Layer 2 of a small transformer language model trained on English Wikipedia (14 layers, counted from 0, width 96).
A neuron's activation on a vector x is ReLU(gate . x) times (in . x), where the dot is the dot product.
The model reads these tokens: " and" " At" "hen" "s," " Georgia" ")." "\n" "\n" "==P" "ort" "land" "==" "\n" "===P" "op" " music" "===" "\n" "From" " the" " 1960"

The vector x that enters this layer's MLP at each token. A number n stands for (n - 128) times 0.022.
0 " and": 138, 141, 154, 83, 63, 126, 145, 134, 167, 146, 128, 72, 144, 127, 123, 169, 89, 173, 128, 168, 195, 74, 162, 81, 167, 167, 136, 172, 102, 88, 204, 164, 112, 168, 112, 144, 137, 108, 84, 127, 93, 149, 163, 87, 44, 134, 137, 173, 228, 99, 136, 9, 119, 83, 177, 145, 154, 58, 134, 201, 109, 85, 134, 162, 119, 113, 141, 161, 80, 105, 107, 103, 102, 109, 163, 155, 97, 141, 132, 110, 106, 79, 126, 158, 177, 181, 140, 159, 91, 90, 82, 163, 86, 146, 178, 110
1 " At": 122, 99, 170, 79, 88, 157, 114, 102, 133, 196, 174, 62, 85, 142, 74, 106, 138, 121, 173, 180, 129, 84, 95, 134, 133, 114, 162, 85, 123, 80, 129, 151, 91, 203, 120, 202, 134, 133, 179, 120, 158, 177, 174, 56, 184, 151, 166, 155, 139, 139, 138, 45, 93, 111, 131, 113, 110, 79, 132, 174, 146, 158, 147, 122, 49, 158, 160, 135, 84, 123, 128, 43, 121, 106, 192, 117, 96, 156, 44, 67, 158, 178, 153, 143, 157, 140, 113, 151, 57, 118, 58, 122, 92, 137, 180, 140
2 "hen": 139, 49, 149, 91, 84, 148, 74, 119, 115, 100, 163, 128, 66, 197, 80, 111, 130, 118, 174, 194, 114, 114, 127, 94, 161, 137, 167, 150, 104, 62, 97, 116, 49, 147, 143, 153, 97, 145, 155, 84, 116, 120, 113, 188, 172, 131, 98, 146, 172, 136, 182, 94, 76, 67, 196, 115, 93, 106, 178, 202, 105, 93, 144, 213, 104, 179, 80, 203, 66, 149, 96, 146, 119, 91, 203, 125, 126, 132, 105, 82, 152, 181, 174, 91, 124, 156, 114, 171, 99, 60, 143, 119, 133, 100, 105, 162
3 "s,": 167, 140, 161, 120, 156, 171, 178, 103, 159, 113, 149, 120, 154, 114, 111, 77, 68, 117, 141, 193, 184, 92, 144, 81, 138, 88, 101, 169, 70, 103, 178, 157, 103, 177, 112, 133, 147, 117, 99, 119, 88, 116, 101, 21, 77, 158, 149, 136, 144, 130, 190, 11, 143, 79, 140, 126, 99, 114, 147, 173, 122, 44, 128, 134, 111, 94, 141, 158, 65, 107, 143, 90, 153, 131, 201, 119, 153, 162, 103, 72, 86, 106, 139, 161, 182, 191, 159, 184, 90, 71, 105, 158, 112, 120, 180, 105
4 " Georgia": 106, 152, 163, 78, 135, 133, 95, 118, 122, 132, 104, 180, 116, 101, 105, 65, 123, 130, 192, 185, 210, 131, 121, 119, 111, 110, 178, 112, 83, 127, 154, 133, 99, 172, 131, 179, 151, 190, 141, 144, 155, 200, 188, 93, 91, 86, 138, 139, 121, 127, 161, 51, 134, 112, 160, 179, 152, 72, 159, 162, 80, 110, 189, 154, 104, 77, 126, 135, 13, 98, 108, 127, 97, 88, 217, 131, 161, 164, 70, 102, 77, 142, 159, 125, 180, 118, 178, 163, 72, 116, 169, 137, 111, 93, 120, 129
5 ").": 107, 104, 162, 132, 135, 144, 154, 68, 163, 95, 188, 120, 140, 128, 164, 110, 37, 160, 133, 177, 181, 92, 129, 114, 220, 79, 181, 139, 138, 95, 161, 160, 120, 165, 76, 76, 174, 76, 66, 79, 151, 117, 145, 88, 116, 80, 126, 188, 176, 117, 199, 73, 143, 119, 151, 136, 108, 80, 108, 160, 117, 115, 129, 69, 117, 134, 154, 98, 8, 98, 76, 113, 190, 82, 141, 105, 135, 139, 97, 104, 65, 135, 174, 131, 194, 176, 154, 176, 119, 126, 108, 126, 88, 113, 147, 105
6 "\n": 144, 129, 143, 136, 122, 100, 85, 92, 158, 100, 111, 123, 111, 115, 181, 117, 93, 132, 139, 160, 190, 66, 132, 144, 182, 143, 143, 145, 130, 87, 121, 182, 168, 189, 103, 105, 188, 63, 112, 121, 136, 193, 127, 142, 61, 50, 165, 192, 156, 136, 217, 104, 124, 136, 104, 130, 115, 85, 108, 205, 118, 110, 131, 104, 112, 148, 160, 133, 80, 128, 46, 106, 133, 58, 124, 56, 102, 135, 74, 105, 141, 104, 160, 148, 137, 181, 106, 168, 140, 61, 49, 124, 81, 103, 165, 73
7 "\n": 152, 143, 167, 135, 143, 137, 98, 79, 131, 116, 136, 90, 109, 111, 183, 99, 92, 118, 115, 161, 162, 66, 128, 148, 181, 130, 144, 155, 106, 67, 110, 174, 166, 156, 129, 111, 163, 49, 137, 135, 107, 196, 128, 152, 66, 117, 171, 219, 146, 140, 213, 95, 140, 156, 97, 155, 151, 79, 113, 203, 115, 104, 163, 97, 110, 138, 155, 136, 58, 135, 51, 100, 135, 65, 103, 65, 96, 130, 83, 122, 164, 96, 142, 129, 118, 162, 91, 174, 99, 63, 54, 107, 75, 85, 158, 87
8 "==P": 114, 187, 223, 46, 111, 97, 140, 160, 136, 84, 167, 122, 188, 119, 162, 104, 105, 97, 159, 141, 108, 114, 53, 163, 147, 130, 103, 236, 170, 80, 134, 165, 124, 136, 60, 120, 94, 85, 126, 104, 81, 180, 139, 118, 106, 162, 130, 173, 150, 127, 188, 83, 74, 121, 120, 186, 94, 76, 96, 160, 124, 178, 156, 118, 137, 85, 152, 113, 89, 94, 117, 86, 187, 112, 106, 86, 125, 132, 164, 105, 146, 98, 135, 168, 171, 158, 101, 137, 142, 92, 82, 146, 23, 59, 90, 113
9 "ort": 114, 111, 144, 87, 147, 213, 133, 72, 121, 110, 150, 109, 112, 109, 88, 144, 108, 189, 222, 165, 150, 164, 87, 156, 158, 108, 165, 116, 41, 7, 93, 125, 104, 184, 130, 156, 108, 160, 142, 120, 153, 84, 98, 151, 81, 142, 144, 123, 107, 96, 192, 121, 86, 161, 93, 137, 119, 171, 101, 160, 210, 69, 145, 124, 133, 185, 100, 136, 103, 118, 151, 130, 130, 75, 170, 97, 64, 157, 129, 165, 222, 163, 117, 100, 156, 67, 95, 55, 107, 119, 149, 142, 138, 68, 147, 159
10 "land": 134, 112, 126, 111, 145, 182, 154, 93, 112, 104, 125, 211, 186, 91, 120, 145, 96, 116, 205, 229, 162, 180, 175, 85, 133, 106, 165, 169, 63, 157, 152, 145, 130, 119, 154, 202, 97, 179, 141, 157, 137, 194, 148, 125, 97, 170, 129, 96, 106, 82, 217, 87, 98, 134, 120, 155, 94, 78, 168, 157, 147, 79, 116, 203, 152, 130, 129, 167, 54, 110, 100, 147, 113, 65, 180, 136, 164, 95, 94, 71, 114, 93, 148, 141, 176, 109, 125, 145, 103, 115, 80, 122, 113, 60, 75, 125
11 "==": 87, 156, 179, 149, 97, 79, 130, 94, 138, 79, 131, 155, 187, 101, 174, 121, 95, 151, 165, 154, 158, 100, 107, 114, 196, 120, 163, 138, 169, 103, 115, 154, 155, 173, 69, 83, 85, 75, 119, 128, 129, 181, 146, 84, 124, 112, 169, 128, 153, 96, 186, 27, 118, 111, 143, 156, 60, 124, 137, 137, 131, 103, 158, 137, 122, 75, 128, 113, 94, 82, 78, 117, 153, 76, 128, 155, 153, 212, 132, 81, 98, 118, 246, 138, 192, 111, 88, 157, 153, 132, 74, 106, 94, 116, 49, 44
12 "\n": 141, 163, 168, 119, 120, 132, 113, 97, 141, 154, 122, 117, 128, 109, 169, 100, 103, 150, 131, 152, 135, 73, 144, 145, 189, 131, 147, 176, 129, 65, 127, 163, 176, 197, 116, 121, 172, 30, 159, 174, 117, 183, 108, 102, 54, 67, 166, 200, 129, 80, 189, 81, 134, 141, 99, 154, 119, 67, 96, 212, 120, 62, 140, 86, 125, 140, 124, 172, 73, 144, 83, 111, 112, 61, 102, 75, 89, 167, 80, 164, 172, 111, 140, 126, 132, 149, 99, 162, 92, 69, 74, 107, 82, 113, 139, 89
13 "===P": 104, 192, 221, 25, 124, 98, 146, 167, 175, 72, 177, 133, 191, 136, 151, 107, 110, 112, 157, 142, 96, 126, 64, 163, 129, 132, 111, 245, 171, 111, 117, 143, 105, 143, 98, 129, 118, 83, 157, 87, 53, 156, 148, 78, 97, 153, 142, 138, 163, 145, 162, 83, 65, 135, 93, 192, 113, 57, 139, 148, 105, 172, 177, 107, 160, 96, 133, 126, 84, 69, 129, 93, 151, 81, 107, 91, 128, 135, 125, 116, 116, 101, 155, 172, 155, 119, 101, 137, 121, 90, 102, 155, 31, 91, 85, 109
14 "op": 77, 126, 177, 53, 150, 211, 139, 135, 160, 63, 131, 156, 154, 124, 160, 125, 195, 124, 130, 156, 58, 159, 78, 166, 116, 114, 138, 138, 55, 68, 120, 143, 91, 143, 141, 156, 73, 142, 162, 86, 99, 114, 139, 155, 63, 72, 121, 119, 166, 76, 148, 76, 45, 145, 61, 93, 72, 159, 99, 167, 145, 76, 106, 143, 93, 195, 75, 145, 64, 100, 108, 110, 87, 98, 125, 100, 95, 137, 150, 138, 146, 95, 139, 109, 130, 45, 147, 89, 158, 110, 96, 115, 60, 82, 95, 149
15 " music": 102, 199, 130, 91, 133, 122, 137, 128, 92, 114, 121, 188, 183, 73, 109, 119, 108, 119, 116, 150, 116, 148, 119, 135, 128, 146, 160, 118, 101, 114, 130, 178, 139, 148, 98, 189, 149, 226, 121, 122, 174, 208, 121, 133, 88, 130, 166, 111, 131, 112, 181, 33, 116, 97, 124, 147, 71, 136, 111, 164, 127, 108, 183, 149, 54, 110, 87, 142, 21, 76, 163, 118, 133, 122, 128, 83, 127, 181, 130, 116, 104, 105, 192, 100, 238, 78, 169, 179, 90, 124, 88, 110, 143, 47, 119, 108
16 "===": 81, 175, 182, 150, 115, 75, 147, 99, 172, 102, 156, 163, 190, 107, 177, 109, 113, 180, 164, 148, 146, 101, 117, 95, 184, 116, 180, 147, 171, 135, 112, 164, 135, 189, 83, 89, 96, 69, 135, 120, 133, 153, 129, 59, 145, 113, 178, 102, 153, 111, 179, 72, 142, 117, 120, 162, 95, 138, 181, 86, 132, 125, 153, 123, 138, 94, 123, 111, 76, 57, 108, 103, 148, 81, 105, 134, 150, 210, 115, 85, 102, 115, 226, 113, 185, 83, 94, 146, 136, 101, 63, 104, 62, 131, 45, 59
17 "\n": 146, 165, 158, 112, 123, 137, 93, 105, 128, 147, 125, 128, 121, 104, 164, 98, 119, 168, 128, 148, 139, 60, 148, 146, 184, 128, 148, 175, 142, 81, 120, 161, 176, 197, 115, 116, 171, 26, 162, 184, 121, 178, 110, 108, 53, 62, 164, 185, 137, 79, 191, 80, 120, 136, 100, 156, 105, 65, 113, 206, 113, 62, 134, 90, 126, 149, 122, 167, 70, 142, 90, 102, 112, 60, 105, 61, 91, 163, 86, 163, 172, 116, 140, 130, 120, 139, 93, 153, 95, 66, 74, 109, 83, 95, 147, 87
18 "From": 137, 153, 204, 78, 71, 153, 89, 118, 162, 161, 241, 127, 71, 121, 103, 130, 118, 152, 166, 195, 130, 102, 93, 105, 122, 120, 124, 185, 91, 135, 107, 156, 132, 184, 149, 96, 103, 96, 157, 195, 124, 151, 139, 91, 146, 166, 157, 191, 148, 125, 173, 109, 79, 139, 78, 131, 100, 75, 107, 135, 175, 160, 155, 122, 99, 165, 163, 193, 78, 122, 178, 70, 146, 91, 179, 152, 112, 150, 53, 173, 134, 130, 169, 143, 136, 98, 108, 125, 103, 60, 29, 116, 57, 105, 155, 127
19 " the": 145, 182, 127, 71, 121, 197, 64, 157, 92, 140, 144, 144, 162, 189, 156, 104, 126, 101, 185, 199, 113, 100, 180, 105, 142, 150, 137, 160, 90, 85, 111, 122, 126, 180, 106, 164, 113, 114, 137, 121, 93, 180, 119, 105, 75, 137, 156, 191, 219, 104, 155, 65, 132, 109, 164, 140, 86, 84, 168, 120, 169, 118, 154, 146, 106, 132, 129, 219, 89, 84, 103, 116, 132, 68, 116, 98, 205, 140, 49, 146, 147, 104, 167, 169, 139, 125, 107, 100, 62, 97, 58, 137, 65, 86, 160, 132
20 " 1960": 115, 150, 122, 103, 127, 149, 130, 104, 120, 144, 156, 191, 170, 87, 99, 93, 173, 98, 233, 149, 136, 120, 147, 170, 140, 179, 163, 68, 62, 152, 69, 199, 140, 146, 103, 171, 138, 118, 118, 140, 102, 184, 151, 118, 90, 131, 135, 106, 162, 68, 212, 9, 103, 76, 194, 145, 144, 136, 167, 176, 107, 64, 141, 122, 98, 70, 128, 114, 81, 146, 98, 160, 115, 112, 139, 81, 213, 145, 124, 150, 114, 48, 166, 125, 151, 125, 155, 176, 57, 113, 126, 118, 81, 92, 130, 153

Each question shows the input weights of one neuron of the MLP. A number n stands for (n - 128) times 0.0032.

n121 gate: 85, 149, 122, 120, 66, 147, 202, 99, 137, 93, 105, 126, 120, 91, 170, 148, 125, 168, 145, 128, 81, 104, 100, 128, 94, 147, 149, 114, 118, 92, 145, 68, 171, 132, 154, 140, 158, 116, 103, 110, 158, 74, 97, 63, 156, 149, 111, 134, 66, 111, 120, 163, 152, 124, 129, 163, 169, 152, 134, 144, 61, 150, 156, 157, 128, 118, 175, 133, 119, 138, 134, 151, 103, 118, 79, 159, 151, 125, 148, 84, 141, 170, 175, 135, 168, 92, 91, 117, 209, 119, 122, 91, 67, 140, 118, 138
n121 in: 105, 76, 99, 79, 157, 101, 109, 86, 101, 157, 116, 74, 118, 136, 149, 108, 177, 154, 127, 121, 132, 141, 136, 97, 143, 136, 137, 92, 89, 131, 139, 125, 126, 157, 99, 142, 123, 105, 116, 126, 190, 129, 105, 125, 110, 132, 135, 112, 113, 97, 135, 158, 113, 172, 145, 106, 118, 140, 111, 112, 199, 97, 116, 162, 93, 91, 143, 198, 118, 22, 118, 128, 90, 154, 99, 122, 145, 198, 111, 94, 116, 118, 117, 103, 180, 148, 149, 131, 177, 122, 137, 128, 160, 154, 117, 142
On which token does it fire most? 16 "==="

n254 gate: 131, 115, 82, 134, 128, 132, 119, 88, 115, 133, 145, 79, 103, 134, 146, 145, 141, 90, 132, 112, 88, 110, 155, 133, 99, 143, 111, 160, 117, 124, 89, 77, 78, 135, 166, 147, 140, 115, 131, 89, 118, 114, 160, 152, 145, 82, 151, 178, 105, 106, 88, 117, 136, 86, 134, 113, 99, 117, 108, 125, 153, 133, 110, 91, 91, 139, 151, 144, 93, 83, 125, 109, 133, 114, 140, 111, 138, 138, 104, 177, 125, 121, 101, 92, 129, 120, 133, 123, 162, 123, 166, 118, 131, 179, 142, 146
n254 in: 143, 140, 128, 158, 131, 110, 152, 149, 99, 113, 113, 170, 121, 114, 157, 107, 152, 120, 148, 188, 132, 185, 82, 173, 95, 135, 129, 94, 161, 139, 123, 51, 127, 87, 142, 114, 122, 131, 104, 143, 125, 90, 91, 117, 115, 162, 125, 122, 142, 181, 134, 55, 132, 144, 102, 145, 127, 129, 161, 124, 116, 158, 133, 151, 146, 154, 129, 103, 143, 131, 135, 145, 137, 84, 110, 145, 152, 143, 118, 123, 169, 172, 114, 125, 128, 146, 137, 187, 92, 135, 168, 127, 102, 123, 93, 123
On which token does it fire most, and how strongly? 2 "hen", at about 0.11

n158 gate: 162, 111, 122, 120, 106, 165, 120, 152, 125, 148, 122, 78, 139, 120, 142, 115, 133, 127, 61, 103, 140, 156, 109, 135, 136, 108, 186, 181, 160, 174, 105, 141, 139, 157, 73, 84, 128, 138, 107, 141, 135, 125, 92, 126, 123, 105, 83, 130, 123, 152, 80, 161, 110, 180, 135, 111, 150, 97, 107, 129, 100, 95, 109, 150, 162, 158, 120, 148, 137, 143, 129, 109, 160, 147, 146, 146, 143, 134, 136, 70, 125, 99, 138, 109, 90, 127, 78, 109, 98, 149, 79, 126, 82, 77, 114, 100
n158 in: 117, 79, 76, 82, 123, 102, 127, 153, 114, 135, 134, 93, 107, 112, 150, 108, 92, 173, 81, 155, 155, 135, 122, 153, 114, 127, 132, 151, 166, 156, 137, 174, 152, 155, 113, 128, 128, 116, 154, 188, 119, 143, 65, 48, 147, 60, 118, 113, 135, 119, 146, 157, 102, 150, 156, 102, 158, 134, 112, 143, 143, 156, 104, 156, 123, 172, 134, 138, 129, 136, 151, 79, 140, 164, 127, 131, 157, 128, 146, 116, 74, 105, 175, 113, 88, 107, 120, 71, 124, 104, 101, 151, 137, 77, 126, 132
Its three highest activations, in order, are on tokens 17 "\n", 18 "From", 6 "\n"

n10 gate: 171, 191, 143, 116, 128, 161, 129, 125, 114, 189, 108, 112, 129, 195, 146, 95, 87, 104, 115, 103, 158, 152, 190, 122, 181, 149, 104, 143, 163, 133, 128, 174, 91, 129, 114, 125, 126, 182, 139, 109, 155, 159, 100, 121, 107, 156, 137, 174, 152, 135, 107, 163, 143, 135, 87, 121, 91, 161, 122, 132, 136, 140, 101, 119, 140, 112, 134, 134, 181, 173, 138, 156, 88, 110, 115, 200, 134, 119, 157, 128, 111, 67, 150, 131, 167, 146, 166, 102, 112, 122, 142, 123, 79, 115, 117, 106
n10 in: 118, 128, 134, 118, 156, 170, 119, 126, 117, 140, 136, 75, 138, 143, 157, 96, 128, 88, 94, 139, 171, 102, 122, 143, 111, 119, 140, 133, 182, 157, 108, 115, 214, 135, 140, 135, 157, 124, 126, 73, 99, 134, 114, 170, 118, 112, 109, 131, 104, 158, 169, 56, 106, 62, 128, 127, 123, 129, 168, 137, 83, 165, 144, 97, 147, 159, 111, 147, 141, 109, 189, 157, 100, 175, 161, 112, 157, 117, 109, 156, 161, 130, 123, 150, 113, 148, 71, 99, 147, 85, 152, 115, 122, 135, 124, 159
On which token does it fire most? 19 " the"

n105 gate: 126, 59, 121, 152, 133, 66, 165, 145, 136, 134, 142, 81, 150, 106, 132, 114, 103, 83, 108, 122, 114, 138, 150, 119, 136, 118, 111, 78, 155, 138, 129, 101, 105, 127, 147, 159, 158, 170, 98, 177, 155, 152, 80, 65, 113, 99, 168, 128, 136, 107, 136, 154, 94, 151, 140, 145, 135, 137, 155, 135, 127, 103, 113, 122, 97, 83, 145, 151, 158, 110, 137, 157, 156, 140, 133, 132, 164, 133, 99, 141, 173, 127, 141, 111, 110, 159, 140, 147, 126, 137, 102, 114, 133, 150, 143, 173
n105 in: 181, 68, 96, 100, 110, 147, 156, 161, 117, 130, 106, 95, 152, 150, 108, 152, 165, 97, 153, 157, 138, 108, 151, 140, 136, 121, 170, 137, 137, 175, 147, 143, 159, 123, 134, 124, 101, 143, 122, 153, 125, 116, 141, 164, 108, 103, 110, 124, 130, 158, 129, 156, 148, 126, 154, 133, 120, 128, 134, 134, 91, 129, 129, 125, 135, 136, 125, 129, 133, 152, 114, 97, 95, 132, 182, 109, 116, 153, 137, 77, 117, 134, 98, 126, 122, 131, 123, 108, 107, 145, 148, 117, 100, 96, 115, 125
On which two tokens does it fire most, strongest first? 1 " At", 20 " 1960"

n210 gate: 124, 158, 121, 125, 133, 129, 146, 108, 87, 85, 150, 121, 114, 152, 119, 163, 91, 115, 137, 145, 135, 96, 142, 136, 90, 115, 166, 141, 115, 146, 136, 143, 165, 109, 152, 90, 141, 162, 176, 99, 93, 136, 119, 130, 138, 173, 152, 138, 121, 96, 109, 133, 163, 138, 141, 136, 135, 153, 99, 146, 156, 158, 78, 155, 122, 131, 131, 144, 86, 122, 125, 108, 166, 120, 135, 68, 135, 87, 162, 110, 151, 139, 127, 143, 87, 123, 76, 123, 62, 129, 173, 131, 132, 147, 170, 127
n210 in: 138, 142, 128, 148, 155, 149, 97, 131, 91, 167, 128, 119, 131, 125, 82, 106, 126, 124, 118, 93, 140, 151, 72, 117, 121, 128, 118, 145, 101, 109, 81, 129, 118, 66, 127, 127, 149, 191, 139, 145, 107, 150, 120, 115, 139, 181, 108, 114, 118, 115, 141, 118, 129, 138, 136, 154, 173, 152, 150, 172, 168, 135, 142, 144, 149, 139, 121, 131, 129, 139, 145, 156, 182, 173, 114, 115, 137, 164, 115, 133, 149, 150, 179, 140, 107, 134, 69, 84, 97, 141, 175, 148, 97, 142, 142, 119
On which token does it fire most, and how strongly? 9 "ort", at about 0.69

n87 gate: 153, 104, 134, 159, 117, 120, 92, 145, 87, 122, 156, 108, 91, 87, 111, 143, 127, 107, 135, 145, 137, 100, 143, 136, 124, 173, 130, 114, 130, 169, 131, 96, 136, 130, 132, 94, 158, 121, 113, 69, 145, 127, 183, 162, 108, 148, 165, 117, 184, 189, 85, 108, 139, 135, 164, 154, 112, 137, 162, 137, 160, 131, 119, 140, 128, 158, 145, 113, 127, 173, 210, 117, 130, 176, 156, 86, 105, 115, 153, 102, 118, 141, 147, 137, 159, 76, 146, 96, 96, 125, 139, 108, 124, 147, 98, 132
n87 in: 119, 121, 146, 131, 126, 164, 84, 131, 106, 162, 158, 112, 155, 95, 110, 139, 107, 97, 107, 129, 162, 143, 138, 144, 92, 120, 136, 155, 134, 116, 154, 79, 125, 202, 89, 77, 175, 174, 147, 90, 99, 105, 148, 109, 105, 107, 109, 148, 166, 182, 133, 119, 132, 98, 136, 149, 119, 155, 156, 130, 130, 99, 119, 62, 135, 127, 119, 106, 115, 171, 151, 125, 117, 142, 104, 142, 125, 131, 127, 108, 170, 150, 76, 55, 138, 111, 83, 107, 66, 132, 166, 138, 136, 137, 92, 182
On which two tokens does it fire most, strongest first? 1 " At", 2 "hen"

n56 gate: 150, 108, 141, 165, 138, 116, 157, 143, 115, 150, 153, 142, 131, 79, 120, 155, 145, 157, 156, 102, 135, 162, 159, 105, 159, 131, 86, 118, 134, 116, 137, 163, 108, 86, 101, 155, 115, 123, 80, 111, 121, 97, 117, 128, 98, 158, 123, 75, 100, 86, 123, 155, 129, 148, 94, 119, 121, 121, 117, 175, 161, 137, 129, 179, 114, 111, 63, 165, 110, 151, 104, 124, 118, 126, 125, 114, 128, 145, 50, 120, 102, 132, 98, 163, 156, 102, 143, 150, 161, 154, 170, 149, 147, 154, 90, 186
n56 in: 131, 142, 149, 155, 147, 81, 126, 123, 159, 97, 98, 131, 72, 177, 186, 125, 109, 131, 128, 153, 71, 139, 97, 117, 109, 119, 171, 144, 126, 154, 107, 107, 130, 166, 128, 146, 123, 146, 166, 157, 151, 140, 135, 135, 167, 155, 137, 123, 127, 138, 103, 119, 118, 117, 109, 167, 68, 106, 117, 147, 133, 68, 127, 145, 85, 135, 151, 86, 150, 115, 107, 180, 150, 120, 107, 131, 165, 73, 206, 177, 153, 118, 179, 104, 146, 122, 132, 96, 127, 92, 109, 98, 94, 134, 125, 119
On which token does it fire most? 10 "land"

n229 gate: 110, 127, 131, 64, 150, 120, 122, 143, 74, 58, 146, 148, 128, 155, 94, 111, 114, 118, 108, 105, 102, 123, 108, 125, 117, 131, 121, 127, 169, 158, 106, 165, 161, 146, 121, 123, 109, 91, 129, 160, 134, 93, 174, 146, 132, 150, 117, 129, 98, 170, 149, 121, 114, 124, 122, 119, 132, 132, 94, 116, 144, 123, 129, 154, 148, 135, 103, 150, 166, 162, 96, 124, 170, 160, 72, 118, 95, 109, 148, 129, 149, 133, 127, 56, 111, 71, 130, 157, 139, 143, 110, 148, 110, 92, 140, 73
n229 in: 111, 77, 186, 84, 126, 156, 104, 173, 109, 93, 153, 142, 138, 173, 140, 101, 115, 90, 113, 120, 156, 179, 123, 173, 140, 133, 131, 131, 146, 114, 167, 123, 122, 147, 140, 150, 122, 115, 92, 119, 107, 153, 123, 102, 177, 149, 136, 109, 145, 112, 124, 128, 131, 119, 107, 119, 174, 98, 113, 140, 157, 88, 150, 98, 147, 122, 97, 130, 87, 111, 98, 152, 140, 195, 78, 90, 97, 115, 130, 121, 173, 126, 99, 147, 112, 108, 96, 154, 112, 131, 130, 150, 188, 108, 155, 140
Its three highest activations, in order, are on tokens 8 "==P", 13 "===P", 14 "op"

n135 gate: 173, 162, 142, 105, 143, 70, 181, 92, 93, 145, 74, 139, 184, 104, 166, 138, 117, 143, 167, 155, 132, 123, 82, 170, 159, 168, 148, 110, 128, 127, 83, 124, 114, 96, 125, 103, 147, 133, 106, 132, 113, 141, 111, 110, 134, 144, 105, 131, 152, 161, 109, 168, 136, 92, 101, 113, 119, 127, 123, 132, 128, 127, 122, 145, 160, 100, 180, 153, 131, 147, 130, 83, 151, 158, 150, 123, 97, 92, 165, 105, 119, 156, 94, 139, 127, 114, 96, 95, 121, 61, 127, 116, 161, 145, 133, 141
n135 in: 150, 120, 159, 93, 101, 129, 168, 143, 136, 135, 105, 122, 137, 181, 140, 121, 135, 158, 111, 103, 104, 153, 86, 112, 117, 141, 123, 163, 142, 89, 122, 124, 148, 106, 116, 99, 78, 144, 116, 113, 148, 105, 143, 125, 138, 154, 142, 140, 130, 134, 144, 121, 98, 124, 148, 181, 159, 103, 166, 122, 133, 200, 160, 98, 142, 147, 83, 125, 114, 120, 142, 93, 136, 99, 170, 148, 66, 119, 103, 137, 120, 108, 126, 56, 114, 61, 173, 137, 106, 134, 124, 161, 135, 147, 135, 113
On which token does it fire most, and how strongly? 8 "==P", at about 0.82

n70 gate: 97, 157, 129, 121, 115, 115, 113, 114, 135, 129, 99, 135, 105, 121, 131, 98, 113, 127, 125, 125, 173, 96, 118, 134, 137, 129, 149, 131, 149, 123, 99, 157, 179, 111, 190, 153, 112, 141, 120, 161, 157, 120, 129, 110, 129, 128, 140, 135, 168, 104, 138, 116, 121, 121, 82, 130, 168, 110, 106, 158, 137, 119, 96, 141, 90, 72, 160, 108, 106, 102, 172, 140, 178, 111, 145, 188, 110, 161, 93, 163, 124, 113, 129, 111, 131, 167, 137, 163, 156, 102, 132, 112, 173, 135, 143, 147
n70 in: 134, 120, 148, 124, 112, 142, 146, 97, 176, 182, 132, 108, 132, 134, 134, 157, 82, 176, 116, 151, 135, 142, 151, 194, 99, 114, 142, 120, 111, 167, 131, 127, 141, 72, 178, 136, 119, 138, 105, 110, 177, 181, 101, 124, 134, 181, 134, 161, 145, 131, 153, 113, 97, 105, 147, 110, 132, 103, 102, 135, 132, 139, 138, 153, 141, 138, 148, 121, 95, 150, 153, 104, 146, 139, 71, 145, 113, 131, 164, 96, 146, 104, 94, 126, 123, 109, 140, 121, 136, 68, 152, 152, 145, 153, 132, 113
On which token does it fire most, and how strongly? 0 " and", at about 0.95

n57 gate: 146, 123, 173, 148, 125, 143, 143, 107, 108, 124, 122, 109, 125, 125, 117, 105, 115, 160, 114, 142, 130, 130, 156, 101, 115, 120, 155, 150, 147, 144, 102, 134, 185, 136, 129, 100, 112, 199, 137, 132, 77, 161, 169, 175, 104, 105, 164, 116, 126, 81, 108, 114, 139, 142, 147, 136, 95, 117, 121, 160, 151, 155, 79, 36, 134, 166, 117, 119, 158, 108, 154, 184, 114, 159, 129, 112, 143, 125, 91, 124, 134, 110, 153, 132, 88, 189, 164, 65, 116, 131, 137, 135, 143, 106, 142, 120
n57 in: 129, 159, 50, 80, 97, 130, 100, 146, 132, 128, 150, 108, 117, 71, 74, 148, 153, 56, 117, 153, 112, 74, 164, 100, 84, 144, 172, 107, 115, 133, 138, 138, 149, 149, 142, 99, 150, 129, 158, 102, 139, 110, 121, 146, 114, 147, 108, 113, 123, 219, 100, 129, 113, 124, 125, 152, 137, 179, 148, 175, 99, 134, 148, 118, 137, 134, 119, 178, 144, 97, 137, 131, 165, 95, 115, 103, 131, 153, 134, 180, 107, 116, 120, 138, 144, 122, 124, 152, 154, 109, 132, 114, 116, 153, 120, 98
On which two tokens does it fire most, strongest first? 19 " the", 6 "\n"

n159 gate: 129, 114, 153, 142, 153, 117, 114, 139, 140, 149, 107, 108, 148, 133, 108, 153, 102, 111, 144, 109, 103, 151, 129, 162, 196, 132, 139, 123, 107, 146, 173, 105, 108, 155, 95, 163, 119, 61, 140, 142, 155, 155, 76, 150, 92, 120, 121, 120, 111, 71, 128, 147, 118, 169, 133, 106, 138, 196, 78, 149, 163, 126, 95, 132, 125, 81, 132, 155, 114, 135, 144, 143, 86, 163, 106, 131, 148, 86, 84, 100, 85, 128, 91, 117, 146, 83, 47, 84, 108, 101, 153, 119, 155, 161, 164, 119
n159 in: 137, 124, 169, 168, 138, 100, 152, 126, 156, 119, 53, 103, 132, 127, 180, 161, 143, 99, 102, 155, 132, 139, 117, 124, 149, 94, 162, 171, 151, 113, 153, 135, 76, 141, 144, 133, 97, 117, 180, 108, 149, 173, 136, 132, 135, 164, 135, 98, 147, 109, 133, 140, 128, 105, 108, 74, 99, 84, 132, 73, 108, 108, 79, 147, 130, 138, 177, 129, 138, 86, 112, 145, 200, 158, 101, 112, 164, 159, 100, 179, 131, 172, 126, 138, 149, 134, 117, 131, 88, 72, 121, 134, 140, 132, 142, 136
On which token does it fire most? 12 "\n"